Layer 12 of a small transformer language model trained on English Wikipedia (16 layers, counted from 0, width 64).
Take only the direct path to the model's output, skipping the later layers: a vector added to the residual stream pushes a token's score in proportion to its dot product with that token's output vector.

Output vectors of the tokens that the questions are about. A number n stands for n times 0.018.
"rough": -36 -14 36 0 4 -37 20 -19 28 -26 -35 43 27 12 -12 -72 47 43 -13 -18 7 19 33 51 -14 42 -18 30 -10 20 -27 -33 -42 -10 6 39 3 -43 -28 -12 -11 -28 -26 -5 8 -48 -16 7 15 32 -34 19 -43 -3 35 4 10 -15 -13 -56 14 8 19 -17
"iam": -12 -4 14 7 -8 -33 -16 -3 0 -8 -21 19 15 -21 -65 -52 -22 -5 -47 -35 28 23 59 53 -15 -22 4 26 -36 23 27 0 6 -32 -17 19 -60 -14 7 1 -21 52 21 22 -31 -18 9 -17 56 0 -71 7 -30 -35 -42 29 22 -26 -23 -57 -14 38 2 11
"′": 16 -35 73 11 -5 9 9 -20 -37 16 -35 -4 -26 51 -54 -57 -14 5 -7 -10 14 32 -27 -17 -41 50 -18 31 -29 -22 -35 9 -49 -57 -18 7 -39 -30 -34 -11 -6 61 72 3 -33 -2 11 34 -66 0 -50 19 -47 -32 -23 22 20 -51 33 -22 -45 17 21 -31
" Sh": 12 -3 3 -8 -15 -10 -9 -4 -2 14 -7 31 10 8 12 6 2 29 10 -22 9 8 -1 6 0 16 -1 27 -2 22 -8 -34 15 -22 -24 9 17 1 -10 12 -24 42 1 12 6 2 14 22 -17 4 1 21 -23 9 11 2 21 -5 -5 -20 -6 13 11 -14
" Mar": -2 4 -9 -3 -19 -11 -3 -10 3 7 -1 22 14 1 16 -2 11 7 -4 -27 4 5 -18 -6 -1 26 -1 5 10 8 -5 -12 10 -7 -27 -3 3 -1 1 5 -29 28 -16 10 5 2 11 16 0 14 -6 29 -20 3 -16 13 1 -18 7 -22 14 31 1 -6
" W": 10 -4 21 -7 -16 9 -28 -6 8 17 8 15 12 0 14 5 0 13 17 -18 6 0 -16 10 3 -7 -5 7 -2 23 9 -13 1 -14 -12 -1 25 -8 -1 18 -5 27 -25 6 2 22 11 16 -11 -8 18 9 -17 12 13 5 -26 -11 8 -6 0 -1 -7 8
"nd": -5 -11 51 46 14 -45 -22 -1 14 30 15 25 -40 30 -35 -58 11 42 -16 -7 10 4 -33 5 -18 23 18 36 -34 -22 -5 -4 23 -17 -32 12 -18 -15 -51 4 14 -6 -20 30 -3 13 44 34 -38 22 10 -36 -16 -37 -41 14 9 15 -19 -34 -4 1 34 -40
"ss": 11 -22 49 35 24 -21 18 -3 24 -7 -7 26 -19 9 -46 -43 30 18 -17 -40 24 45 -20 15 -8 39 28 24 7 -3 20 25 -6 -27 -14 9 -17 -38 6 -26 -19 32 -25 36 22 12 9 50 -50 -7 19 -9 -23 -6 -66 39 59 1 10 -25 8 2 8 -21
" again": -9 -30 47 8 -7 -22 6 -10 -12 7 -42 35 2 39 13 5 -3 34 4 5 1 22 -25 19 -14 32 16 -11 -44 0 13 -37 -17 7 -8 3 -30 -6 7 -29 6 6 16 12 4 -38 4 -3 -47 -1 -10 42 -25 -13 -8 7 -10 9 -15 -9 3 35 2 22
" other": -31 13 5 26 3 -9 42 -19 3 25 -37 24 -36 35 -22 -41 16 21 -21 -10 -11 23 29 36 -4 49 -17 -4 -23 -2 18 -2 3 -59 -43 -19 -17 -3 -3 -31 -46 15 15 -23 20 2 -13 -8 8 -20 22 44 -56 -26 -2 26 -27 -43 -12 -49 13 34 -4 -14
" Ge": 11 2 -6 3 -14 -18 -20 -18 6 14 -12 15 5 10 8 -13 -4 10 -13 -42 9 11 -17 0 -8 16 -9 12 2 15 -8 -11 10 -13 -29 -7 10 -1 -7 7 -38 27 -10 -12 1 -7 3 14 -3 2 -11 24 -26 1 -11 6 -12 -23 7 -27 11 24 5 -11
"k": -26 -10 21 6 8 5 -19 8 3 -29 25 -24 -14 3 -11 -39 40 33 20 21 28 6 18 12 0 -6 -5 -40 -51 -26 20 -24 16 0 11 -18 15 -11 -2 -10 -23 36 18 3 3 0 10 48 -39 -27 22 -13 0 46 3 -10 41 1 -19 -7 -8 1 -29 -38
"o": -34 -2 25 -34 -13 35 25 14 33 8 8 5 1 -9 26 -19 26 1 -2 -8 8 -7 13 6 3 -2 22 -7 1 -1 12 17 0 6 38 6 10 6 33 8 -3 -31 15 -18 -20 -1 -20 -27 9 -10 16 -19 1 -1 -37 7 26 24 -4 -12 44 -15 -15 -16
" ": 20 -9 -29 -5 8 22 -17 -5 -20 28 16 -16 6 -1 12 27 -26 -19 4 16 6 -11 -7 26 15 19 -3 -6 18 -3 15 -5 6 10 3 -29 14 7 6 -11 25 -29 -16 9 -23 19 1 -31 -13 -15 12 25 23 20 22 2 -20 -15 2 4 -18 -17 -4 5
"ai": -41 11 13 -18 -22 -24 -8 2 5 8 -18 24 -15 54 -24 -22 23 31 -1 -9 45 16 26 -19 -6 20 -14 46 -19 8 8 -32 -7 20 -24 24 -18 -8 -6 -9 -77 11 24 18 6 -31 -18 -13 -7 4 -25 -7 -22 0 26 -19 44 23 -47 -11 -4 -19 31 -28
" y": -29 -5 30 18 6 1 37 -16 2 19 -8 16 -31 15 -2 6 -9 -1 16 4 0 18 8 21 -5 36 11 -8 -4 21 -6 -26 27 6 -25 6 -8 -2 8 -16 -3 13 22 -2 19 19 -3 0 -28 -7 13 8 -23 -8 16 9 10 -37 -30 -20 5 4 7 -14
"ok": -6 -3 21 -6 -35 19 -3 -2 33 12 8 25 -14 -4 -5 -28 65 8 -21 -47 34 5 51 31 -7 46 1 29 0 15 -15 -23 -17 -32 -5 5 -3 -19 10 -21 -3 13 0 28 38 -22 -41 3 -70 -17 12 10 3 -5 -35 -23 43 20 -12 2 -16 -16 5 -35
"iversity": -39 11 18 36 -30 -16 16 -51 -35 -20 -16 62 -13 4 -32 -56 53 22 -35 -83 31 5 2 13 -9 11 13 33 -45 -16 -22 14 -34 0 -5 0 -11 -16 -10 -9 -69 58 40 2 12 -36 -39 -30 -26 29 -41 32 -37 -16 -39 32 45 -12 -42 -43 7 16 47 39
"]": -5 31 20 32 -30 25 18 -23 21 -20 -45 23 8 58 -37 -20 -18 -4 10 -10 34 19 9 15 -10 49 -5 26 -42 50 -23 -17 -1 2 -25 75 -17 -47 -17 -18 27 -5 23 -9 23 8 -12 21 -8 -23 10 7 -45 -56 5 -8 27 -37 -31 -75 -30 72 -10 5
"gh": -15 32 -5 25 -4 -80 8 -7 -28 26 19 -15 6 39 -39 -63 27 95 -9 -35 9 23 16 16 -13 19 -1 58 -41 -5 -33 -37 36 -12 -32 -19 -55 -11 -16 -20 12 -2 16 9 2 -74 8 74 -6 10 -16 42 -39 -22 -15 -17 18 -16 -27 9 11 30 -34 -33
"\".": -9 38 54 17 -19 -2 1 -22 35 -22 -45 39 -13 84 -15 -3 -13 34 -26 -21 12 40 26 8 -6 2 9 -22 -58 -15 -27 0 9 -14 -50 43 -30 -31 -25 22 6 2 17 -11 -19 -6 -14 3 -60 -22 -31 4 -62 -68 24 7 21 -1 -18 -11 -19 45 18 -26
"or": -4 -3 47 -19 14 42 38 15 2 -13 15 26 -25 -46 -4 -37 -16 11 -23 -8 34 3 -9 -44 0 -7 -7 -14 21 -7 -24 3 -12 -3 5 7 -2 -11 1 14 -29 -6 25 9 0 9 1 -9 9 11 -34 -2 -36 -22 41 -42 -27 22 -18 -16 -3 -28 -14 1
" team": -7 10 23 18 3 -39 1 -18 -13 7 -35 31 -4 2 24 -21 2 2 7 -26 -10 17 -11 -4 -8 15 29 -4 -27 33 3 -48 -33 -13 -42 2 -22 0 4 -28 -6 28 20 -22 10 19 -21 -2 -50 -17 2 6 -21 -31 -9 34 -7 -12 -13 -16 -1 -24 3 11

Output weights of attention head 1. The head adds the sum of these rows, row i times number i of z. A number n stands for n times 0.0076.
o0: 0 1 -10 2 0 41 -1 16 -16 19 1 -3 2 5 13 14 -46 -34 41 -3 -13 -50 -12 3 45 -15 15 10 10 6 -8 -13 -8 -2 3 20 25 -44 49 -11 40 -14 9 -30 -5 5 -22 -10 -13 -28 19 -6 -30 7 -25 17 -66 13 1 32 -22 -2 -20 0
o1: -20 22 -7 36 17 27 40 -61 -25 31 -18 -18 -7 -21 -24 -8 -7 -67 -30 21 21 -16 9 -3 3 6 -23 -26 12 -61 -17 34 -22 5 -5 8 -5 -5 -2 -51 11 -24 7 -11 -26 -17 -6 -25 53 -30 11 -8 -9 12 -18 5 -5 -14 -14 52 -2 -7 27 -15
o2: -44 -18 -12 -35 -32 -27 4 41 4 -40 29 -59 -19 27 1 37 19 12 -44 26 20 -27 41 -8 42 33 -57 -19 -29 -15 27 -11 2 15 44 23 -19 -17 16 -6 -11 -13 16 45 0 -53 -7 3 43 21 -12 -10 36 8 9 -48 44 40 -43 -19 15 14 4 -61
o3: -5 -19 -51 -47 -4 12 -48 42 18 43 29 10 2 30 30 30 24 11 18 35 -19 -7 -5 -5 54 45 -36 17 -4 25 29 -41 38 -9 -26 -19 38 -17 -8 24 34 -3 -7 18 -7 -7 27 0 8 30 -9 54 25 12 11 -24 14 -14 -12 -21 -22 -5 12 24
o4: 23 -19 19 -3 -36 -43 18 -58 22 -13 -16 9 3 -44 25 -59 21 -20 -24 -31 9 40 -42 -20 -28 -49 -21 -14 14 -68 -14 54 -48 9 -4 -18 3 17 5 14 -7 -5 -13 -11 16 -17 -5 0 8 5 -29 15 -16 -12 -8 44 -10 -29 15 -14 32 14 0 8
o5: 8 -11 12 18 1 -32 -34 -30 10 -25 -35 11 0 4 3 8 6 43 28 -3 -40 16 -51 5 -61 -21 2 22 23 25 6 -31 -1 2 11 -11 14 16 -56 8 16 13 -8 -31 -10 10 25 2 -6 10 6 13 -15 16 23 14 -5 -8 24 -11 12 41 7 26
o6: -12 9 -21 -18 35 60 12 54 -18 6 60 -19 -2 -5 -8 12 -15 0 16 25 -15 3 47 17 -3 24 25 4 -40 -13 -15 -7 24 21 30 -3 13 7 11 6 -22 -13 8 13 10 1 1 36 -31 -1 6 -12 -8 3 -12 -42 54 15 -32 -19 -34 -29 27 6
o7: 23 -37 16 4 2 33 -22 15 30 43 -10 -11 23 -27 5 4 -2 13 20 -30 35 15 -29 -14 -37 21 35 3 8 -29 -11 -17 1 -12 13 -36 -13 5 24 3 18 11 -2 16 13 18 -49 38 4 18 14 -9 -15 -8 18 6 19 10 14 -11 -11 -3 17 22
o8: 2 -36 1 -9 -26 -57 10 59 -20 -27 2 -14 21 19 14 40 30 58 9 19 -29 9 -27 7 23 24 22 8 -13 35 25 -45 15 10 -35 24 28 9 -3 25 52 15 44 12 28 -21 9 18 -29 15 -11 -5 0 -11 14 14 9 1 -18 -21 19 -2 -13 -11
o9: -35 -37 -9 -20 23 19 -20 48 16 -1 29 42 -2 7 21 5 22 15 -11 -16 10 -9 14 -33 25 5 -28 -15 21 -9 19 -22 32 -32 6 3 17 -20 36 8 -47 5 -10 2 19 -24 31 20 23 49 -9 4 12 -32 -12 4 23 28 -3 -40 -10 0 -6 -3
o10: 26 -13 50 29 -9 -14 42 4 -5 -25 -14 -5 -35 -29 -47 -31 -19 -31 9 11 -10 -22 6 34 41 -15 51 -31 -3 -38 -44 35 -37 -37 -1 -16 -35 23 -15 0 27 -18 9 19 -34 25 -5 13 -51 -67 -30 -60 -15 16 4 72 -13 -1 22 52 -5 25 -12 -29
o11: 3 3 -12 1 -9 -14 1 -28 0 -23 3 -22 -3 26 4 11 10 -5 4 2 22 -7 8 -32 -54 -12 2 5 -5 -2 8 33 -17 19 48 39 -22 -4 -1 10 17 -19 5 -13 -21 2 -18 -6 -5 2 4 -23 -10 10 10 -31 -2 16 5 27 1 20 0 12
o12: -6 1 32 6 -17 21 46 -39 -18 16 -35 -19 -14 -7 -36 -1 12 -30 16 11 30 -16 42 24 32 64 11 -35 -5 -18 -3 47 -23 11 6 11 -15 1 1 -38 24 -62 4 23 5 -15 -18 -11 15 2 -10 -39 -22 5 9 -1 -8 -28 6 16 48 30 4 -8
o13: -7 0 9 -11 7 23 -10 12 23 39 -12 17 8 -1 -3 -10 3 -14 -2 6 2 12 12 16 48 12 -34 -13 8 9 6 3 -3 -6 -28 -29 -4 16 -8 -4 -23 -7 -7 20 16 4 -1 -8 16 44 -32 43 5 11 4 15 7 -37 -3 -35 26 10 -6 1
o14: -4 31 -20 -18 33 33 -29 3 24 -2 36 -12 -5 27 9 1 8 4 -32 -9 36 -32 5 -17 55 -10 -8 23 31 25 26 39 34 -5 30 31 -6 -19 32 -28 -40 -1 -32 30 -14 -17 -1 -8 6 -6 30 -32 34 -16 -52 -36 -4 10 -8 -1 -28 -17 6 -9
o15: -10 -2 -17 11 -18 -16 -46 -10 21 34 -2 16 -2 35 17 -2 -31 9 4 24 -6 10 -8 37 24 21 -24 16 11 38 9 -28 27 0 -8 -14 -2 -16 -20 11 -20 -2 -17 29 -30 33 -1 -28 -28 2 16 68 43 29 17 9 -16 -12 -3 -10 9 -4 -6 21
o16: 6 16 5 13 7 22 13 -38 -31 -1 -32 -17 -21 22 -24 20 -12 -17 30 14 46 -40 32 36 -3 3 10 -20 6 5 -13 23 1 10 -1 13 -7 9 7 -16 22 -17 15 32 1 -15 -32 -32 -22 -32 -17 -29 -6 6 -18 2 -25 -5 5 49 4 5 -10 -13
o17: 32 -62 27 -6 -17 -77 -58 -5 42 -24 -8 26 13 -23 28 -22 -6 61 2 -49 -17 16 -65 2 -21 -6 26 30 11 7 3 -7 -33 -22 -14 1 13 -32 -9 59 14 53 -33 -40 -37 23 19 20 -47 11 8 12 22 -19 20 11 -31 -15 19 -15 -23 26 -45 50
o18: -10 6 -2 11 -30 10 37 -36 22 3 5 -5 16 -4 31 -17 28 -46 -55 -43 -12 -13 -2 -27 28 -31 -20 -18 21 16 11 16 -19 24 18 30 -37 -2 58 -27 -70 -22 9 3 -7 8 -52 -21 42 24 22 -2 -7 -1 -33 19 -9 -9 -1 4 36 7 -18 -27
o19: 19 -13 1 37 31 -51 0 -1 -41 9 -27 -7 -9 -9 -23 9 -11 16 -18 38 3 -37 5 4 45 -17 -22 0 -15 -40 0 5 -20 -51 -10 -4 21 -11 1 -26 44 -7 39 -5 -2 -29 4 -12 -19 -43 14 -21 45 11 15 11 -11 13 -21 38 -23 -34 5 -7
o20: 7 -27 41 -48 40 -14 -18 33 14 -55 5 8 0 1 5 -23 22 60 -10 -25 57 -11 -10 -17 -24 -10 43 17 -11 1 -2 1 -5 -29 5 6 2 -7 11 36 10 14 -34 5 4 -10 24 40 -45 -1 -43 -37 -8 -37 -16 -5 9 8 8 -17 -35 38 -35 10
o21: 9 -37 -44 -43 -22 12 -2 71 -4 20 71 -43 -5 5 27 14 11 -23 -1 -11 -15 -18 48 12 85 13 -14 -11 -71 11 9 -1 6 10 -1 11 -9 -60 52 10 -15 10 25 -17 -24 8 13 43 -8 -5 -6 22 28 -15 3 -46 -3 -14 -31 -14 -12 -43 -7 -20
o22: -5 3 13 28 0 18 4 -23 16 20 -2 -14 10 -11 16 21 -52 -28 29 0 27 -1 7 -2 -74 -29 22 -32 26 -6 -5 -5 -10 23 -3 34 20 10 26 6 11 -18 8 -42 11 27 2 3 15 32 9 29 -55 -35 40 -4 -22 -19 4 -22 14 17 7 34
o23: 15 2 18 15 -9 -39 -44 -57 -9 8 -38 12 -1 35 -1 -8 -39 15 33 -2 20 -4 -17 19 -43 12 43 34 14 6 -14 8 -23 23 20 8 -12 0 -21 19 18 -12 -30 8 -52 13 -19 -29 -59 -14 8 41 31 21 -2 11 -39 -16 5 22 -13 33 -18 52
o24: -8 12 -20 -17 -6 -16 -5 -2 11 -48 5 -3 1 27 23 7 56 52 -1 15 12 -3 17 -35 -36 -23 -8 23 -8 8 -7 23 13 31 26 31 18 17 3 10 -7 9 24 -6 27 -35 7 20 6 43 -22 -4 -6 -8 6 -20 -14 9 13 -10 12 -12 8 27
o25: -70 -22 -17 31 28 -8 43 9 -23 31 20 -22 6 25 -13 16 7 26 9 46 38 -6 45 0 -15 -3 -6 19 -42 -24 0 -28 20 6 9 -6 28 19 9 -27 17 6 47 23 4 -2 25 11 -20 -2 -19 5 8 -3 33 24 40 11 -29 22 28 -55 15 19
o26: -13 -4 13 6 18 16 -17 5 33 28 -8 15 7 -39 -15 -30 7 16 -22 -18 9 16 -2 12 31 5 -13 -4 17 -11 -4 0 3 -24 -27 -43 3 7 -10 0 -38 19 -4 3 14 0 15 8 12 27 -11 15 23 -33 -11 11 9 -24 8 -43 8 -11 26 10
o27: -8 -3 -19 22 -15 -2 10 -28 -3 5 10 -26 -23 22 4 -5 -16 -23 12 -18 21 -36 5 16 -2 -6 -14 19 3 2 1 -11 -6 -2 19 20 10 -30 21 -24 8 -1 9 4 -69 14 -17 -30 -3 -36 32 -24 39 20 -6 -10 -8 20 -29 43 -2 -7 -3 -21
o28: 3 -12 8 -8 16 9 17 94 4 -25 29 23 17 -13 1 5 23 33 1 -6 -62 2 -8 -7 27 3 38 -2 -28 40 22 -36 35 -19 -17 5 -3 -2 12 -6 -23 46 20 -13 51 5 18 51 2 24 -2 -19 0 -12 15 -2 17 12 7 -43 -4 -32 -16 -20
o29: -15 -12 0 -22 0 -7 -27 40 74 -2 58 51 -6 -13 25 -19 36 40 -23 -39 -15 18 -7 0 25 3 4 9 12 34 21 -31 34 -15 -14 -14 10 -25 -3 33 -46 19 -11 -14 11 -1 37 29 21 25 24 -1 2 -51 -1 -25 25 7 21 -45 -11 4 14 2
o30: -2 31 43 23 16 11 19 16 27 -19 -7 44 -4 -24 -41 -12 43 7 9 -39 -37 -8 5 34 30 8 36 15 14 52 -16 -10 -16 -58 -7 -13 -7 23 -26 -24 -2 14 12 11 1 12 -2 -22 -41 -33 5 -59 -9 -18 -29 31 -4 10 5 22 -12 16 -56 -27
o31: -17 2 -5 -14 -44 -2 -12 10 24 -4 -8 24 -24 3 37 -3 5 31 15 -4 -32 -1 -23 10 35 21 -8 24 14 16 25 -17 19 -19 5 5 20 -9 -23 13 -9 -5 -12 10 -18 -5 8 6 12 0 24 1 -6 29 3 20 -23 14 21 -11 14 22 -15 -8

Each question shows a token from some text and the vector z that the head gathered there. A number n stands for n times 0.036.

" in": 2 -6 -23 12 19 2 -8 18 -7 5 -25 -23 -27 32 -1 10 -13 23 -1 -13 6 -17 12 10 -2 -28 28 -23 -9 1 -17 -3
Pushed up most: " Ge"

" as": -14 -2 -11 5 19 12 -6 26 -10 -5 -13 -17 -18 16 -7 2 -21 28 -5 -8 8 -21 -9 5 -7 -21 21 -10 0 5 -16 4
Which two tokens does it push up most, strongest first? " Ge", " Mar"

" ": 19 -3 17 17 -20 21 -4 -13 16 15 28 0 22 4 -22 -5 10 13 -9 9 4 -19 15 -5 -16 12 -8 18 -8 -9 12 31
Pushed up most: " again"

" se": -4 -7 -3 5 2 -5 -3 -5 5 -4 17 -22 1 17 4 -7 -5 14 -6 1 11 7 -12 -1 -1 -14 11 -20 16 6 6 -2
Pushed up most: "ss"

"ile": 1 -17 -13 9 -1 14 7 13 -1 -13 52 -20 -22 -11 -10 -3 -44 37 -47 7 28 18 -3 -17 -37 -7 6 -7 35 50 8 23
Which two tokens does it push up most, strongest first? "nd", "ss"

"ff": 32 -8 29 -9 -5 -31 -5 19 52 2 78 -26 13 -7 -37 -33 2 18 13 27 12 28 -21 -24 -40 2 -11 6 43 -16 28 1
Which of these tokens does it push down most? " Ge"

"el": -18 -11 31 38 -16 -15 23 3 -4 23 -38 -27 9 47 26 15 -12 -11 -2 -2 -3 20 -21 -19 4 1 30 -10 13 28 7 9
Which of these tokens does it push down most? "′"

"sh": -8 -14 11 37 14 1 -12 -1 14 11 -16 -28 -3 52 -11 1 -24 24 -7 10 6 10 -20 -4 -7 -29 26 -19 10 0 2 12
Which of these tokens does it push down most? "o"

"ess": 20 8 -16 4 -2 -5 -19 -19 -1 -9 -6 -20 16 34 -2 7 11 -5 2 -1 -28 9 22 14 -17 -39 6 -21 -5 -26 -10 -3
Which two tokens does it push up most, strongest first? " ", " other"

" cont": 5 8 -18 14 -9 5 -1 -6 17 -8 3 -13 24 14 -15 -11 21 -15 -16 -2 -8 -18 11 2 5 7 -7 -22 1 -18 -6 1
Pushed up most: " y"

"iv": 20 -22 11 -25 -49 -29 17 -36 15 -7 46 -32 37 36 3 9 53 -33 4 -18 -23 52 49 -19 -30 0 10 -12 31 -6 37 -17
Pushed up most: " y"

"\n": 2 -6 21 24 -9 -21 16 16 10 10 12 -13 -7 10 11 -15 -10 1 -6 -3 19 31 -23 -27 1 4 13 -1 27 14 2 6
Which two tokens does it push up most, strongest first? "k", "ok"

"ir": 16 -12 -1 41 -4 5 -7 -2 -6 28 -40 -31 -18 30 12 12 -25 25 -9 9 -2 11 -15 -13 1 -7 30 -5 9 37 7 21
Pushed up most: " Sh"

" and": -4 -23 -25 3 26 4 4 14 -26 9 -22 -8 -27 33 13 8 -10 15 -3 -35 19 -23 19 26 5 -31 23 -35 -14 2 -26 -5
Which two tokens does it push up most, strongest first? " Ge", " Mar"

" first": 9 -13 -1 25 -22 17 -5 -18 -10 7 15 -9 12 35 -18 9 0 19 -2 -23 6 9 19 6 -30 -17 0 -10 10 2 16 11
Pushed up most: " W"

"op": 9 20 9 11 -14 -1 8 -2 26 -11 5 -14 3 5 3 -9 11 -15 3 23 -38 33 4 -4 11 5 7 -6 2 -23 -20 -16
Pushed up most: " "

"ad": 23 13 39 -17 -19 -37 -13 -42 11 19 23 -12 47 32 -11 5 16 -12 58 -34 -46 41 33 -30 -44 -4 -19 25 9 -17 14 10
Pushed up most: "o"

" American": -21 4 -14 -6 56 9 -19 -13 -33 3 -11 -5 -9 40 -6 7 -18 17 21 -17 1 -28 -7 12 8 -29 22 -20 -24 -8 -23 11
Pushed up most: "iversity"

"any": -2 -10 1 23 11 12 -14 -5 3 18 -3 -11 1 33 -9 5 -5 22 10 -16 6 -5 -12 -7 6 -12 17 -9 7 11 9 22
Which of these tokens does it push down most? " "

"il": 7 -19 0 14 -12 -13 6 -22 1 12 16 -16 11 13 23 22 -4 20 24 3 9 26 -9 20 -6 -25 -1 0 11 26 12 6
Pushed up most: "ok"

"-": 22 12 -23 15 -27 5 16 7 -36 23 19 -16 29 -4 43 11 23 -1 -41 -11 49 10 -10 34 22 21 44 -23 -7 17 1 12
Which of these tokens does it push down most? " team"

"9": -14 -21 31 21 9 -4 18 2 17 27 20 -1 -5 7 -3 -5 -22 25 -1 4 29 36 -10 -8 6 8 12 -4 10 14 -16 14
Which two tokens does it push up most, strongest first? "k", "gh"

"a": 6 -23 -12 -6 26 -8 -9 3 23 -4 9 5 -19 34 -24 0 -11 22 33 15 -15 20 8 14 -12 -18 -4 -7 15 -31 -7 -25
Which two tokens does it push up most, strongest first? " team", "′"

" of": -19 -2 -4 -18 33 -2 -5 -6 -38 15 3 -18 -8 41 4 2 -10 1 19 -15 7 -20 -7 -1 -5 -16 30 -18 -8 -6 -8 -5
Which two tokens does it push up most, strongest first? "iversity", "iam"

"ent": -4 -13 -16 -4 22 -4 -7 -5 -9 -3 -1 -12 -8 28 -4 9 -7 14 -2 -19 12 -7 9 14 0 -16 14 -23 1 -4 -8 -8
Pushed up most: " Ge"

"our": 8 -22 -12 -6 25 9 -6 -1 15 2 -6 20 -16 24 -28 0 -26 40 27 4 -11 11 26 24 -4 -23 -9 -6 9 -19 -18 -11
Which of these tokens does it push down most? "ok"

"000": -28 -36 1 26 -10 53 28 -18 -1 -7 17 12 23 0 -5 -11 7 31 -53 -32 69 -15 -3 -1 32 9 20 -13 3 31 9 38
Pushed up most: "nd"

"f": 4 -23 -8 28 -25 32 1 6 9 23 7 -25 -15 16 -4 5 -18 51 -35 42 21 -5 -18 8 -23 4 30 4 8 12 34 18
Which two tokens does it push up most, strongest first? "nd", " Sh"

"ed": -12 6 43 48 -29 -26 26 -14 -12 28 -54 -16 18 47 48 14 -2 -52 14 -22 -23 18 -24 -37 25 4 17 -7 17 31 4 24
Pushed up most: "ai"

"ition": 24 16 -14 22 -13 11 19 19 1 -26 22 1 51 16 -8 -12 -4 -3 -12 -7 -5 10 9 19 -18 -16 -1 -18 -2 -11 -21 26
Pushed up most: " "

" reg": 7 -20 -1 15 11 27 -4 -31 32 14 -12 0 19 4 -29 -11 -8 15 -5 -13 22 -27 9 1 28 -13 -5 -17 8 1 -14 33
Pushed up most: "rough"

" st": 13 2 -14 0 6 1 -12 -20 19 -9 25 -21 17 10 -25 -13 6 5 -4 16 -6 -5 -13 2 -2 3 -7 -11 15 -30 3 2
Which two tokens does it push up most, strongest first? "′", " team"

"ct": 21 -8 -28 -5 7 -18 -7 -6 36 -17 22 -30 -4 3 -21 -9 -11 20 -2 32 -12 23 -13 9 -6 -8 -6 -12 39 -23 -6 -15
Which two tokens does it push up most, strongest first? " team", "′"

"rom": 4 -16 19 7 -20 7 -12 -9 20 16 31 -20 14 12 -10 -3 5 11 3 -10 21 -10 8 -19 -22 3 4 -4 29 14 27 16
Which two tokens does it push up most, strongest first? "ss", "nd"

"i": 1 60 41 44 5 -54 17 -13 1 4 15 -33 37 30 8 -27 -41 -34 7 17 -28 12 -25 -50 -39 -3 9 15 -8 6 -2 11
Pushed up most: "o"

" his": 13 -25 -5 9 -3 15 0 -6 6 13 23 -11 -6 -8 -14 -10 -3 31 -18 -1 36 -1 -9 -5 9 6 9 -1 14 10 14 27
Pushed up most: "nd"

"own": 4 -8 14 23 -3 4 -5 22 -1 26 20 -21 -11 18 16 -11 -14 35 -6 10 40 -18 -19 -13 -27 -14 35 9 4 29 31 28
Which of these tokens does it push down most? " "

" ac": 30 27 34 -23 -33 -40 -6 -45 6 19 38 -21 67 32 -19 9 15 -22 59 -40 -57 27 46 -36 -62 5 -17 35 15 -12 29 17
Which of these tokens does it push down most? "nd"

" has": 3 -11 20 17 -20 25 -5 -31 0 8 53 -4 28 16 -11 3 17 7 -8 -12 6 -5 14 -14 -18 5 -5 10 1 5 24 29
Pushed up most: "\"."

" Sc": -11 6 -5 7 49 9 -38 -12 -9 4 -57 -2 -15 24 6 8 -28 17 19 -4 -9 -35 -31 18 24 -36 -1 -36 -16 -12 -37 23
Which of these tokens does it push down most? "k"